Layer 13 of a small transformer language model trained on English Wikipedia (16 layers, counted from 0, width 128).
A neuron's activation on a vector x is SiLU(gate . x) times (in . x), where the dot is the dot product.

Input weights of the MLP neurons that the questions are about. A number n stands for n times 0.0059.
n61 gate: -23 -41 -15 24 -4 1 -28 38 -29 -33 3 -45 -15 -28 -48 -33 6 -11 43 -30 30 -3 14 -9 8 5 -2 -25 1 -30 16 -12 30 -18 26 -67 4 1 -61 -4 -62 18 -29 12 -16 16 25 -14 -24 22 -34 -14 28 13 -29 -24 -52 8 0 7 43 -38 -38 -26 8 -3 14 -14 -37 -10 -23 -2 -3 2 28 -10 -9 53 -56 39 41 7 -17 -30 14 -13 -42 22 -59 0 -36 -25 17 27 0 18 20 -52 33 -2 20 17 -38 22 17 -94 -14 -2 -32 -19 -6 2 1 -23 3 -15 -10 -4 16 9 4 -42 12 -6 3 38 33 -15
n131 gate: -21 -32 52 64 -32 17 8 23 11 12 6 18 -6 30 -19 0 -77 -21 -32 -14 -8 25 10 29 57 -25 -32 2 -2 -22 31 -28 -14 25 54 -60 29 -52 -4 -19 7 -6 27 -2 17 11 3 39 56 -5 35 -17 -12 -53 -16 14 53 7 -21 7 -13 24 10 3 29 -2 -55 0 77 15 -58 -13 -3 1 14 -15 -2 43 -41 3 -15 3 1 -25 57 30 27 -16 -38 48 40 -20 8 6 14 10 -10 -30 31 29 -9 -6 -55 -23 18 19 -13 23 3 -33 -3 -7 -30 34 47 -15 -13 -27 4 0 -40 9 -39 -33 37 -37 -8 7
n184 gate: 56 -9 -39 -6 -15 -19 -26 21 1 -48 -9 21 46 14 -58 15 13 12 -65 6 -21 -24 -59 -11 -30 -3 27 16 25 -30 2 -2 -2 -13 46 -8 6 36 3 17 73 14 0 -15 3 45 -12 -18 -9 -52 35 9 3 12 40 -67 -32 -14 -14 -38 14 -8 -63 -1 9 3 2 -17 -56 -15 -7 -34 7 28 -3 -24 35 -18 10 -11 -76 -10 -15 -45 19 -38 6 16 3 17 -11 -7 18 33 6 -41 -28 -8 -3 21 -33 -13 -49 12 -5 -43 -25 -3 37 62 -50 -11 0 6 31 19 -13 44 -22 4 -13 29 30 26 16 32 -6 22
n202 gate: -45 -9 38 12 73 -19 27 20 -20 -23 3 -18 15 45 -25 23 -26 -24 17 -27 -9 -7 -50 21 35 -16 -4 26 -51 47 41 8 4 21 17 -6 7 11 -8 -3 1 -5 -13 -28 -38 47 -35 26 -14 -10 3 1 -4 -7 39 -36 20 28 1 19 15 -42 -22 2 -14 14 13 3 -19 -10 36 -15 33 3 -19 -35 27 -79 -37 44 33 -21 32 0 20 64 29 50 23 6 84 -6 -16 -12 24 -28 8 -83 -39 -20 -13 16 -16 1 -13 -13 -65 11 19 -28 -1 -56 18 44 12 -14 -17 0 -24 38 -39 7 32 40 24 2 73 8
n250 gate: 0 35 -3 -28 -2 5 -32 19 42 15 -2 16 -12 -14 -56 -26 53 -16 -8 28 -14 -19 11 24 8 20 12 -19 24 14 3 11 -26 -12 4 16 40 -8 36 19 27 -41 32 -39 11 -30 -39 13 9 -16 -15 -1 4 15 0 -30 -61 -32 -31 6 25 4 1 -12 -67 -1 9 -49 31 -25 53 -41 20 -21 -7 -16 -10 3 -50 -37 -33 -72 27 30 -7 -10 10 -13 23 -61 29 -7 21 2 51 49 -1 -12 29 11 0 31 9 57 -9 38 -17 27 40 -12 -9 20 67 1 15 7 -17 18 -2 -34 0 23 -7 -9 7 -68 11 4
n260 gate: 2 -6 53 -15 -26 18 -8 18 -13 42 25 -36 -29 -15 22 35 24 14 16 9 -3 33 -35 32 -47 -4 4 32 -12 4 -6 -12 -2 1 -3 -43 -2 -15 12 -40 2 21 8 -35 1 -14 -83 26 -20 23 -2 13 18 -30 -1 13 34 -38 2 -2 34 9 38 40 21 1 0 8 19 23 10 -50 -27 -9 -40 56 2 10 -21 15 23 65 20 25 -19 -6 11 -3 -27 31 -17 27 -29 26 -28 -7 2 -22 -5 42 37 -59 -27 -19 -20 -40 -24 88 24 48 44 -16 -7 -31 41 -2 -15 40 -10 53 -20 -4 15 26 5 16 -16 -8
n399 gate: -7 -23 -15 22 -18 8 -44 22 -52 -14 -2 11 -13 -12 -7 -5 -6 -24 14 -23 0 -14 30 -38 59 -49 29 -16 -25 4 -23 -18 41 -26 25 -33 4 32 48 1 -7 -35 8 -13 18 -23 -5 -25 -3 -5 -7 -5 8 6 19 -32 40 24 24 -16 -16 -3 45 68 -4 41 30 -76 14 -7 40 -16 71 -3 12 9 -6 -1 40 8 48 -6 -20 5 35 -21 31 4 28 14 37 17 25 7 -1 -59 -29 -9 -24 -22 38 6 7 5 -28 10 7 -33 -42 21 -37 -31 9 -5 40 27 74 -2 23 41 -2 -20 -11 -3 -27 18 3 74
n411 gate: -15 -43 59 20 4 -21 27 -16 -31 35 -15 -27 24 48 20 -11 1 -20 -13 -8 7 3 25 31 27 -31 45 30 -21 -47 0 -29 3 -19 35 -38 0 -18 49 2 -17 4 24 -3 -7 1 -4 3 -2 39 20 3 -40 -32 -20 -2 33 10 -10 10 44 24 -24 17 10 55 8 27 -22 -51 -14 -15 -25 29 1 -42 49 -23 26 -28 -26 -16 36 5 42 22 53 -20 15 -42 16 23 23 7 -12 30 50 -31 -13 38 23 28 -43 71 -2 17 30 -64 -17 0 15 16 46 15 12 34 -12 12 39 18 -64 3 -21 -11 -28 -14 -23 -14
n430 gate: -42 26 -27 8 23 -38 8 -9 -24 -34 10 -11 24 -29 17 53 -5 14 -5 -19 19 9 14 -64 35 -13 -10 -69 25 13 -19 41 -5 19 22 14 -29 18 4 29 42 -1 -2 2 22 -9 4 -33 -18 12 -21 -31 9 -32 -20 16 1 24 -42 11 37 -23 20 -21 -18 11 2 24 37 36 -52 -1 -19 14 -7 0 10 -1 17 -1 8 -24 28 8 -9 2 26 58 36 -7 6 10 47 -6 -60 -26 -20 15 42 -4 -20 -11 -8 -14 -35 -16 10 -30 3 -14 -2 -5 19 -45 1 64 -2 -65 -8 10 -34 1 33 4 -21 1 12 -5
n61 in: 48 -15 -39 18 -83 -41 32 -22 -8 44 24 67 12 0 -40 -32 -17 10 75 -3 4 29 -37 -17 -24 -26 15 -4 36 -5 22 -18 24 -15 11 33 39 -3 -17 -13 -5 -8 -20 18 53 41 9 3 -25 -29 -25 4 -25 6 -6 -35 -22 -5 -29 -21 43 -3 12 -15 6 24 41 18 -19 2 6 30 27 51 19 11 16 16 10 13 -9 33 -47 -46 7 40 23 31 -11 1 -67 33 -6 -71 38 12 20 5 40 -36 -32 -26 -2 19 -54 -28 3 25 -20 -65 -12 40 -14 -48 -4 -16 11 44 12 0 4 -37 44 -41 20 33 14 -24
n131 in: -36 -7 94 27 35 2 -21 70 5 34 -26 -36 -39 -71 11 -27 10 -26 4 36 33 20 1 -22 18 -47 -23 16 41 50 5 21 -5 -47 8 28 6 42 49 20 14 -22 1 25 -13 66 -3 5 14 -56 -30 52 6 41 4 -13 -7 16 -49 -17 62 -30 8 -21 13 -6 -36 5 -24 -47 17 52 -35 42 17 -3 -3 -27 4 -9 -12 8 -6 -37 26 54 16 5 18 -8 13 6 -6 15 -23 -33 6 -43 -11 -42 -21 -33 35 -3 -1 8 -24 30 23 9 10 17 -88 -9 41 -12 -59 26 32 -8 -42 45 -18 2 6 4 1 12
n184 in: 69 -33 -69 -4 -5 52 -46 -32 68 17 31 4 -5 13 10 7 -2 43 -14 33 -34 32 -10 47 -50 -4 -24 35 -3 -52 -11 -49 -13 32 13 -13 -13 -11 31 7 0 -6 48 -54 19 58 1 51 11 23 -42 -20 14 2 5 -44 27 38 13 5 -9 54 23 -44 -14 18 -26 38 -26 -34 25 45 -39 13 -32 5 12 -7 2 -32 -10 -7 -28 -7 17 -38 57 -5 -19 -1 14 61 -28 -70 -18 -6 9 40 9 15 -8 -33 47 -80 5 -44 37 -19 11 -38 25 -2 -9 16 -29 13 -36 10 5 0 -2 -18 -27 3 9 -31 -5 -6
n202 in: -49 -13 -29 9 28 8 -16 11 -22 -25 9 -8 32 -24 -26 11 0 5 -34 -26 16 14 42 13 -26 -8 -27 53 23 -13 -1 44 17 43 -26 3 -35 37 5 -2 41 -29 4 46 -10 28 20 -15 -14 -24 -67 -33 -16 -23 -35 22 -14 -33 40 40 4 36 7 12 -28 -4 -57 10 -12 29 11 -10 -11 12 -8 5 38 -24 20 5 40 -41 -17 -50 34 -40 24 5 -48 26 62 -54 -29 31 3 -52 -18 15 57 35 -24 54 -53 56 20 -19 1 -6 -8 7 -24 -12 -6 -42 -30 2 -57 -47 -13 48 -56 29 -9 -45 47 4 16 29
n250 in: 25 -53 -54 63 -9 22 -38 -41 -36 -38 15 -14 19 -3 -37 -26 22 10 45 2 -23 26 -9 -43 2 -28 -4 -67 47 10 26 -24 25 -48 13 -1 29 -19 45 -19 -14 -8 2 32 -5 33 -5 18 -8 -23 -9 -55 0 7 -2 14 -7 16 24 -57 -14 18 0 78 25 -36 60 -17 -2 39 -8 14 4 -6 2 -8 -1 -3 -24 5 56 -16 -23 9 9 32 14 -38 -17 -16 -25 -18 -40 -3 30 6 50 0 -43 28 -18 38 12 22 18 26 -55 9 -3 34 40 -5 14 -11 21 -54 25 7 -8 11 12 49 -16 32 -23 2 30 -20
n260 in: -37 41 17 6 -25 -12 -15 -48 -32 -17 3 -14 -1 10 58 -27 -4 9 9 62 -53 23 -48 6 53 -52 7 20 2 -14 7 -44 -48 29 3 -6 25 17 -35 14 5 21 6 -22 5 8 -4 18 -11 4 76 35 10 -4 -78 18 -3 22 65 -31 5 -26 -5 -3 -25 2 36 3 29 4 -6 24 -11 -11 19 6 17 58 -17 -67 0 48 9 24 -13 30 -45 -9 -5 10 -32 2 -23 41 -31 -17 -29 -42 -91 -4 -8 -37 -7 -4 -38 -52 2 -20 -29 -27 -29 -45 2 -1 -11 -26 -6 27 20 -54 -15 28 -31 -16 -33 2 -24 20
n399 in: 23 19 -11 -10 12 49 47 10 -8 -5 28 17 -6 14 4 40 -34 7 -4 -51 38 1 -59 -1 21 15 47 -13 31 48 6 22 -14 12 35 40 8 25 -12 -51 -12 -65 38 13 -2 -5 -2 47 -35 16 -42 -24 51 0 65 -15 -12 11 8 18 -17 -14 -16 24 -2 -35 12 -49 -42 -4 -20 6 49 46 2 -66 33 -2 9 22 5 44 -25 -8 -55 -14 55 -20 44 -82 18 -30 -11 -3 -26 -1 48 -25 -13 -2 -7 -8 -13 18 -31 19 -3 -47 8 -30 -11 -44 -34 3 -8 -10 46 -11 -46 -13 25 -10 18 42 -45 11 4 -8
n411 in: 18 -26 8 38 -10 6 28 -10 -13 15 -34 -60 -4 20 22 -8 -1 -24 33 28 35 -23 1 -47 38 46 50 4 -5 -21 -18 -22 34 -17 5 17 -15 -9 -1 -41 -26 -9 45 0 0 -53 35 -19 -36 -10 11 2 -38 -11 29 58 -21 37 37 -16 -23 2 2 21 66 14 -56 -60 95 16 -4 -21 48 -15 -45 23 -61 2 -17 -23 -6 7 -1 -22 26 11 2 -17 -45 6 8 33 32 -19 12 -3 -33 15 14 59 42 0 -21 11 14 60 11 -9 6 54 58 -26 -23 46 7 -12 -40 -19 -1 -61 -23 -13 -49 18 22 5 -14 48
n430 in: 26 -7 -27 20 -5 63 -18 -46 -46 -46 23 25 16 7 -9 10 63 38 -7 16 -44 -18 15 -14 -12 36 22 24 -35 19 -26 28 16 -23 -26 -27 -13 -13 -24 -33 -27 -39 52 0 20 32 -28 -54 -10 -33 5 8 -13 51 -17 -3 -5 -14 5 -2 2 33 18 13 -21 -13 15 25 39 46 0 -36 8 -15 28 24 6 4 -13 21 -71 -13 0 5 -22 17 -39 -13 -48 21 -16 4 3 20 -5 17 -3 23 -17 35 -7 -3 51 -56 1 9 -10 -15 -51 -3 21 -29 -72 29 48 23 40 -9 8 1 18 -48 -22 -13 30 12 27 -51

Each question shows a token from some text and the vector x that enters the MLP there. A number n stands for n times 0.058.

"udi": 6 36 -38 -45 -13 -39 12 8 14 -28 13 23 2 -12 30 9 -11 -20 16 8 9 0 13 3 5 16 -10 18 4 -8 -13 -15 -28 -13 7 34 -43 -11 25 -21 17 5 -9 -24 -23 4 27 -38 2 -23 7 -15 1 21 25 -3 5 -17 -19 -2 -7 -6 10 36 18 -33 -47 15 20 -7 -3 -4 34 -21 0 22 -14 3 59 22 -4 -10 -24 17 33 11 11 -25 -5 -4 -45 -22 20 13 7 39 -6 -10 9 13 -16 5 -5 -5 17 22 -5 5 -6 3 15 8 21 2 15 38 -8 -9 -1 49 30 15 -30 -10 -45 -24 -1 -16
Which three neurons fire most, strongest first? n260, n131, n430

"g": 30 -18 -3 -22 18 -22 8 17 19 67 12 -36 7 -15 -6 1 -25 15 19 -2 20 -23 57 -2 -28 13 -4 32 -29 -42 -15 -17 -29 -7 0 16 -34 17 -4 5 -20 -20 -3 -10 -14 6 9 -46 14 15 -23 -16 -12 -1 -19 -9 3 -17 21 25 55 25 10 15 31 -13 -26 12 -9 29 -31 19 -14 4 20 0 28 -16 8 -1 -11 -5 -33 19 24 -5 5 -6 1 0 10 4 -14 -12 -8 3 -11 21 -6 7 4 28 2 -33 -31 -38 -36 -3 43 5 -46 28 37 -9 20 -33 -25 -32 36 18 54 -20 27 -9 -16 30 -6 -10
Which neuron lights up most? n61

"20": -2 -23 27 14 -37 -2 34 -16 -10 30 -6 22 -40 -3 26 -7 -18 6 39 -11 -30 13 -4 41 6 -14 -17 -9 -24 3 4 -10 -7 -23 9 0 7 -30 7 26 3 4 21 -29 20 1 0 -1 1 -40 0 40 17 -12 -27 0 13 -2 29 14 -37 -7 12 59 20 -16 -2 13 -4 13 -8 -18 -8 -6 -24 -26 -12 20 27 20 -7 38 -31 38 25 -1 8 6 -42 -18 -13 -10 8 9 7 -37 -3 4 -26 12 -19 11 -1 1 -26 -42 -13 30 6 -1 16 20 30 -14 -15 37 -15 12 -18 -41 10 51 -20 2 -36 19 -6 -15
Which neuron fires most, and how strongly? n260, at about 33

"ra": 23 26 -15 3 14 -13 40 27 30 -21 -5 -14 -6 -8 19 -52 40 21 24 16 -33 -9 27 0 31 30 -10 -14 -5 7 24 -27 -6 23 -29 0 -14 -31 -45 31 -7 0 -18 3 -1 -19 -22 -16 1 -1 -5 -1 15 -8 -17 0 -4 13 -18 25 -14 -7 -6 1 0 22 -20 1 16 21 -21 44 8 8 29 6 0 -31 0 11 -52 -5 1 31 30 12 31 -22 -16 -6 -7 10 38 18 -4 -20 2 -11 1 0 -7 -10 -11 -17 5 12 -25 -35 -21 25 7 8 -13 5 18 7 1 0 -2 43 -21 -15 -27 6 -46 -30 12 -27
The two highest activations, in order: n430, n411

" (": 1 -35 5 24 -21 -19 24 31 -23 5 9 71 -49 -5 2 -9 -36 10 11 4 0 -11 -23 -21 -13 4 11 18 -19 -4 10 -20 -6 -12 -22 15 0 -3 -10 -12 -14 6 -10 -18 -3 8 1 -2 32 -20 5 17 -9 -5 21 -5 6 25 19 -32 -13 8 37 34 -26 -6 -16 6 8 0 -1 2 -8 9 6 -37 5 2 11 10 35 -17 -30 12 2 -5 -34 -27 -11 -11 14 16 -1 12 1 -10 -13 -16 -13 -6 -15 -48 9 4 11 -12 7 -8 -6 18 8 30 4 -11 11 21 0 -18 26 -11 8 21 -2 0 -61 -26 -13 19
Which neuron fires most, and how strongly? n131, at about 1.8

"house": 3 21 33 5 -23 -17 17 -9 28 -1 -13 0 -15 33 35 21 -1 -44 19 40 2 2 -4 2 -43 8 4 40 16 22 13 2 2 4 0 -7 2 -9 -44 59 4 -13 8 -23 -7 -2 0 22 13 16 19 54 16 24 -20 -17 -24 27 6 -13 8 33 0 8 -1 -20 -4 29 -27 31 -15 -18 14 9 15 7 18 -26 -1 7 -12 22 21 11 21 -12 -21 11 -34 3 2 12 5 -36 4 4 0 21 -14 -29 18 -8 -16 2 0 25 -25 -7 -25 44 9 20 27 -15 1 34 -31 -30 -14 0 14 7 19 6 -46 2 -7 19
The two highest activations, in order: n260, n250

"\n": 10 2 -14 8 4 -20 -37 20 -13 1 -10 67 -9 16 13 -15 -22 -16 17 -3 -19 -4 -25 15 22 -9 -11 -3 -10 -28 -6 -4 -2 -4 -34 -1 -17 18 11 21 5 40 -19 2 -25 9 22 7 26 4 23 15 5 14 -1 -5 -3 10 -19 14 11 -26 37 42 -20 -12 -15 -22 -26 20 -20 8 6 -22 -1 -16 -4 7 -1 16 -26 32 29 31 -1 23 8 -12 24 -6 -31 9 0 1 -12 -31 1 0 -18 -19 -16 -40 3 14 -16 25 5 31 -26 34 21 -9 -4 -35 35 35 -38 -2 8 -24 -7 0 20 -16 -41 -19 -18 -29
Which neuron lights up most? n260

":": 5 -4 -33 39 8 -9 13 -6 -12 -5 -18 39 -37 17 15 -26 -25 -22 36 -4 -27 -13 -12 4 18 -31 -36 -6 5 21 -15 -13 -11 42 3 0 -8 10 -14 30 8 6 5 -17 3 14 9 -29 35 24 46 -3 -2 13 13 -4 -40 23 4 22 13 14 16 6 -14 -8 -20 -21 -16 6 -13 -1 10 -34 -3 0 -7 9 -10 4 11 23 -6 29 39 15 9 -2 29 20 -17 24 -4 8 19 7 -11 6 1 7 -32 7 36 -16 -21 18 -20 30 -4 11 2 -16 33 33 16 33 -11 -16 4 -3 -1 21 -9 12 -60 -6 12 -12
Which neuron lights up most? n250

"-": 2 -11 -5 24 1 -3 -18 15 11 12 9 49 -17 9 6 -9 -18 -13 39 -5 -24 2 -12 5 1 -9 -17 -4 -20 -11 4 -1 -26 -21 -7 -1 -10 0 23 36 18 -15 5 1 -7 -1 5 -14 22 -21 8 17 -15 3 14 28 1 5 14 -52 -6 -8 24 -6 15 4 -9 -26 0 -1 -9 23 13 -19 15 -30 0 32 19 -3 -33 2 2 12 1 9 12 -22 11 -2 0 14 -16 27 -15 -30 1 -2 -22 -17 -15 -22 12 3 36 10 -24 36 5 36 40 -7 4 -14 20 26 -18 -24 21 8 21 21 2 3 -67 2 -7 -11
Which neuron fires most, and how strongly? n131, at about 3.8

" an": 10 5 15 -12 -6 7 29 -11 0 27 20 16 -31 -19 12 -7 26 -19 39 -9 22 -12 40 -3 -20 -9 -19 27 25 -2 -22 16 -6 -1 -9 -14 -19 2 -2 53 3 -29 -25 -25 -31 -1 10 22 11 -44 -1 -52 -2 12 12 14 -15 -30 8 -24 -8 -14 13 23 -8 28 -2 -19 -6 23 -14 5 23 -16 37 23 2 16 11 9 0 13 3 3 29 4 -12 -47 27 17 -39 -37 -7 6 -7 3 -10 16 -3 20 29 7 31 2 23 6 -8 -13 -27 64 -8 0 -28 -28 -16 18 15 13 -16 -12 58 -26 -2 11 -17 -2 15 -36
Which neuron lights up most? n184

"ca": -8 25 -26 21 7 -16 31 -11 7 7 47 -35 5 12 22 14 -7 -26 52 12 7 8 4 17 -9 -36 33 -21 27 0 -5 -15 -18 -29 13 -26 -27 -8 -8 -10 12 -35 11 -51 -2 1 -1 55 -5 1 15 -16 29 -19 25 -7 12 1 -10 0 53 12 -12 -26 -14 0 -8 15 -4 9 -17 31 7 -44 -33 -2 -23 -37 17 -7 -33 17 -11 39 -12 5 -31 -12 -62 -40 -24 32 6 50 17 8 -42 8 -11 38 -17 7 -27 -4 0 16 13 9 -3 -24 -2 -1 -31 15 -6 0 16 8 -1 -10 -18 -1 -27 19 -17 -1 30 -8
Which neuron lights up most? n260

",": 1 10 0 -24 3 -9 19 8 10 22 -16 56 -41 12 8 -4 -16 -9 19 24 0 -20 14 -6 -14 -2 9 -5 7 -27 20 -16 -4 -23 5 10 -15 12 -15 45 3 -11 -18 17 -24 -30 5 14 6 -7 1 10 -1 -7 3 -8 -5 25 10 15 0 11 6 6 5 -18 -27 5 0 8 -8 -9 22 4 16 -18 -2 -12 -8 19 7 -6 9 -6 11 -10 -14 -22 5 14 7 10 -2 9 5 19 -11 16 -10 9 18 -15 13 23 27 -8 -3 11 -21 68 8 16 13 -30 -2 29 -12 -31 -13 -25 35 20 15 19 -53 -38 5 -8
The two highest activations, in order: n430, n61

"ri": 18 -6 -4 -17 30 10 10 27 -2 -16 4 -6 -13 -11 0 0 35 26 21 17 1 1 60 -17 38 21 -32 -6 6 -3 -15 -31 -20 6 -11 -6 19 -7 -27 6 -30 14 -11 11 6 -5 -21 -31 12 -17 -19 1 19 -18 -5 19 -4 35 -1 -24 -25 -34 17 14 -8 20 -16 2 11 11 -31 4 13 -13 16 28 -16 -24 19 35 -23 6 1 -7 8 36 3 -13 -24 -17 13 3 -3 6 -16 -3 -9 -32 12 27 8 -31 -13 -1 -1 -2 -22 2 -39 49 17 0 -2 13 38 29 -5 -19 18 21 -11 0 -6 2 -52 -27 0 -37
Which neuron lights up most? n430

" a": 31 -6 -18 -22 42 13 10 10 19 20 11 53 -67 0 25 -19 -12 -14 16 -4 5 5 12 7 9 2 -6 -15 -8 -18 13 -12 -2 -6 -21 12 -19 -41 8 53 0 -12 -5 -37 0 3 21 58 2 -14 -16 -26 -14 8 48 -36 -3 17 1 -19 -5 5 -11 14 -3 -29 26 13 12 53 -15 -3 -8 -39 30 1 -31 6 8 -18 -19 15 -22 7 -1 9 -20 4 22 0 -12 5 -2 6 13 21 7 -27 16 39 -11 5 44 0 14 36 -12 0 -5 26 -2 -7 -3 12 34 14 -18 -11 27 17 3 -8 29 19 -35 21 -8 -26
Which neuron fires most, and how strongly? n250, at about 4.3

"%": 2 3 -33 -10 10 -2 31 -60 10 -4 44 32 -34 12 12 -4 -19 -6 15 0 -6 -12 -17 -21 3 -8 -26 3 27 -4 12 -14 1 -19 -3 18 27 -3 5 20 26 -22 6 14 -17 28 -13 4 16 -35 15 16 -10 25 3 -14 1 24 -7 37 31 -12 4 23 12 -37 -10 -9 -9 24 -27 -19 -19 -27 -22 27 24 -4 -19 15 3 16 2 -1 24 5 -7 -33 3 30 10 3 -9 -15 36 14 -7 16 3 4 11 -61 7 18 21 32 0 43 -17 35 21 -3 42 -7 -23 49 -8 17 36 -32 55 -2 25 26 -32 -9 2 0
Which neuron fires most, and how strongly? n250, at about 3.4

" ": 21 -37 -13 13 -6 -27 -15 16 10 -9 -22 0 -10 -27 48 -13 -28 31 10 2 -21 -3 14 4 15 -14 -36 -1 24 -18 2 -25 26 -27 -17 -19 12 27 -19 -15 -29 -41 -38 14 1 10 6 -8 -6 9 19 2 -22 1 18 14 7 -3 29 -2 19 -15 32 34 0 -8 -2 -15 17 -45 -28 28 -19 9 19 -12 30 -7 -13 10 -7 -15 19 -15 6 -1 -11 5 6 10 3 -4 15 -1 -12 -54 3 -17 -31 -9 -7 -10 19 53 31 23 8 -22 -26 -21 -9 30 3 2 10 -25 -17 0 -7 -16 48 -37 -17 0 -45 -26 11 -1
Which neuron lights up most? n61

"o": 1 20 -16 -28 -30 -5 19 -23 10 32 24 53 -24 1 9 -18 -18 -42 40 -26 -22 8 0 11 5 31 17 -6 2 -14 1 -32 16 -29 9 38 -2 -31 30 41 14 -5 -25 30 12 9 2 2 11 -32 -6 9 24 8 37 12 -1 12 -16 -37 -6 9 7 30 -24 -29 -30 33 -30 9 -2 5 24 34 17 1 12 0 15 -11 -15 9 19 -1 26 23 -4 23 20 -5 0 31 2 -16 40 35 -36 -12 9 26 1 4 9 -7 13 0 25 8 -21 29 12 5 27 17 14 -11 0 -29 40 21 14 -34 -12 13 -27 -32 13 -30
Which three neurons fire most, strongest first? n250, n202, n260

"s": 9 9 -8 8 -11 -1 28 -37 12 5 -7 17 -47 -4 47 5 -8 -12 4 9 -5 -19 2 17 10 6 -27 -19 -3 -11 2 17 -31 -31 -21 -2 -10 -4 -1 25 17 -41 -6 16 -31 -1 -3 14 2 -16 7 6 12 9 1 -17 -20 14 -2 -20 4 37 17 16 -1 -18 -5 0 -24 -20 5 -5 -9 -13 27 -15 39 7 -10 6 -9 -3 18 -15 26 4 -26 -32 5 -14 35 17 7 -6 24 13 -16 17 -59 22 4 -11 15 31 14 -27 -10 14 11 67 27 8 18 -9 15 58 -23 -31 21 -12 -14 3 -26 31 -28 5 13 -9
Which neuron lights up most? n250

" S": 14 10 4 -24 20 -21 14 15 -15 -11 -1 19 -25 -3 2 7 -35 -37 4 11 9 -6 17 5 -29 20 20 2 -24 -26 -17 -19 5 -16 -19 -7 0 -7 3 -17 20 -9 -10 -20 -4 16 28 6 50 27 16 -16 -28 -2 -21 -14 -22 5 12 15 9 -15 15 37 -15 -6 -15 32 -37 -13 -17 38 -27 16 13 -40 -4 -10 3 4 -23 42 21 23 8 -6 41 -16 -29 6 22 7 5 3 46 -56 -40 -21 -17 4 -7 19 -16 16 9 13 -1 3 6 22 4 -9 -36 24 20 -2 -2 -17 39 -1 13 -7 47 5 -45 -7 6 17
Which neuron fires most, and how strongly? n131, at about 1.7

"k": -17 39 4 24 17 23 16 6 -33 -27 -22 -24 -22 6 20 21 17 -5 8 44 14 -12 -2 -4 -3 25 -4 7 11 6 22 -15 -11 22 9 -26 11 -22 -16 31 -4 -14 -3 -15 -20 -2 5 -10 19 39 -7 3 -2 -4 -13 -16 -16 28 6 9 8 -3 13 17 -24 5 -38 23 -26 23 -6 27 -12 4 23 -3 7 -54 6 -1 -48 7 28 25 22 -21 4 11 -18 -12 27 16 6 7 8 1 3 14 5 0 -10 -12 1 23 -4 -2 11 -8 -37 59 4 16 -10 -22 -22 22 -16 -25 -28 11 0 -26 7 -15 -47 1 -15 3
Which neuron lights up most? n430

" Street": 1 -2 -21 10 -10 6 14 -6 -22 16 -30 1 -21 13 40 -6 -25 17 -2 7 -15 -5 -4 -1 -18 33 -3 29 -1 3 5 5 -4 -15 -18 -26 -7 -24 3 60 -7 7 -14 -3 17 2 6 7 -5 7 -18 28 5 -19 -14 -7 -10 19 -8 -15 5 -19 21 39 17 -19 -45 -10 -28 -13 0 -12 -17 -23 13 16 21 23 -13 2 -16 -13 -4 -1 0 17 -2 3 -4 8 33 12 14 -11 12 -5 -24 4 8 -27 20 -51 -18 18 -1 -12 -5 13 -35 53 -6 8 23 4 -30 52 -57 -31 21 -19 7 -1 2 0 -50 -2 -11 4
Which three neurons fire most, strongest first? n411, n260, n250

"M": 5 -17 -14 -17 4 -62 -19 -10 -27 -37 20 38 -31 -12 0 -27 -9 8 -5 -9 22 14 13 35 -15 26 -3 0 11 2 -10 17 34 -22 -12 -10 -14 2 13 3 -17 -32 14 -37 5 -9 15 1 12 -11 -15 -8 -7 12 -4 6 -13 24 -10 6 -29 -1 -3 77 -1 17 -6 -14 -28 -13 -16 39 11 -7 34 -6 -13 0 18 6 -36 25 5 24 20 -1 15 -18 11 38 -29 -16 7 25 0 -44 -4 0 0 -17 14 -21 35 12 34 2 -19 40 2 2 11 11 -22 13 -4 -3 -1 -34 7 21 28 12 20 -10 -43 9 14 15
Which neuron lights up most? n399

" To": 0 5 8 17 -8 -30 28 -36 0 -14 -5 15 -63 -7 29 -25 -61 -37 18 10 29 11 27 1 7 21 -15 -8 32 -7 -7 -36 -7 -6 -16 -19 -12 -21 10 23 -14 -4 4 -6 35 19 10 -1 -9 -24 -11 41 -13 -15 -10 -24 -12 20 -40 -17 10 -6 15 12 5 -12 -14 -4 51 -1 -17 26 -2 0 -3 -12 9 5 -26 -44 -48 -3 -8 41 4 13 -1 -39 -16 2 23 4 32 38 -9 -39 -50 -8 7 4 -14 -3 8 -26 5 -1 -29 29 3 -1 -9 7 -10 1 -16 13 -45 -21 -26 24 2 0 4 11 -39 -7 18 -29
Which neuron lights up most? n131

"west": 6 9 -3 -19 0 -13 16 7 -3 9 -2 16 22 -15 36 -5 9 -18 9 16 4 12 -34 23 -28 10 -4 16 6 -5 -19 -13 -22 -21 -13 -21 17 -25 -13 31 -7 -7 15 -9 1 -7 28 29 1 39 20 50 36 4 -9 -8 -1 9 -8 -27 15 7 5 12 0 10 -35 15 -41 24 -22 -8 7 -5 20 22 28 -3 -23 -14 51 -4 5 -12 27 2 -4 15 -19 32 36 26 9 -33 31 0 -14 14 -5 2 29 -26 6 4 23 24 -4 9 -14 45 1 -20 22 -34 -40 63 -33 -20 23 -8 29 12 -16 -1 -33 23 0 -9
Which neuron lights up most? n260

"ga": 21 40 -29 4 26 10 15 -18 -2 -14 10 1 -29 8 2 -25 10 -5 33 -19 8 -32 25 -17 16 26 -2 4 -2 -1 5 -44 4 13 -23 -9 -2 -24 -35 10 0 -15 -17 6 -2 -17 -22 27 -20 10 -39 -7 17 -24 -17 -3 -27 31 -22 -17 7 -9 27 -8 -7 16 -23 -9 6 17 -18 19 -8 11 24 4 0 -6 11 14 -57 0 -13 -4 -13 40 -12 -16 -48 10 -6 16 0 22 -8 -2 -12 -14 9 24 -13 -35 13 -3 -12 48 -21 -21 -17 25 4 15 11 3 35 31 -29 -35 -6 19 -16 -18 23 8 -47 -20 25 -28
Which neuron lights up most? n430

" 5": -19 16 0 38 -17 -9 17 -10 -1 0 -8 31 -39 10 14 -18 -3 -23 25 3 -9 3 -1 42 2 33 -1 15 22 -27 -8 -6 -8 -14 -6 6 -1 -12 -10 16 1 10 10 10 -27 21 -18 5 33 29 5 8 -4 -1 9 13 -23 1 15 23 -7 6 2 66 1 -23 2 0 8 37 -29 -11 -27 -3 22 15 4 -6 -1 30 -14 15 2 6 9 -5 6 9 -16 32 -7 -9 -14 -3 2 12 1 -17 -10 5 19 -3 -17 15 8 5 4 21 -27 20 22 -9 37 -1 12 64 -56 -41 -15 -13 36 15 0 6 -56 -25 -13 -13
The two highest activations, in order: n260, n411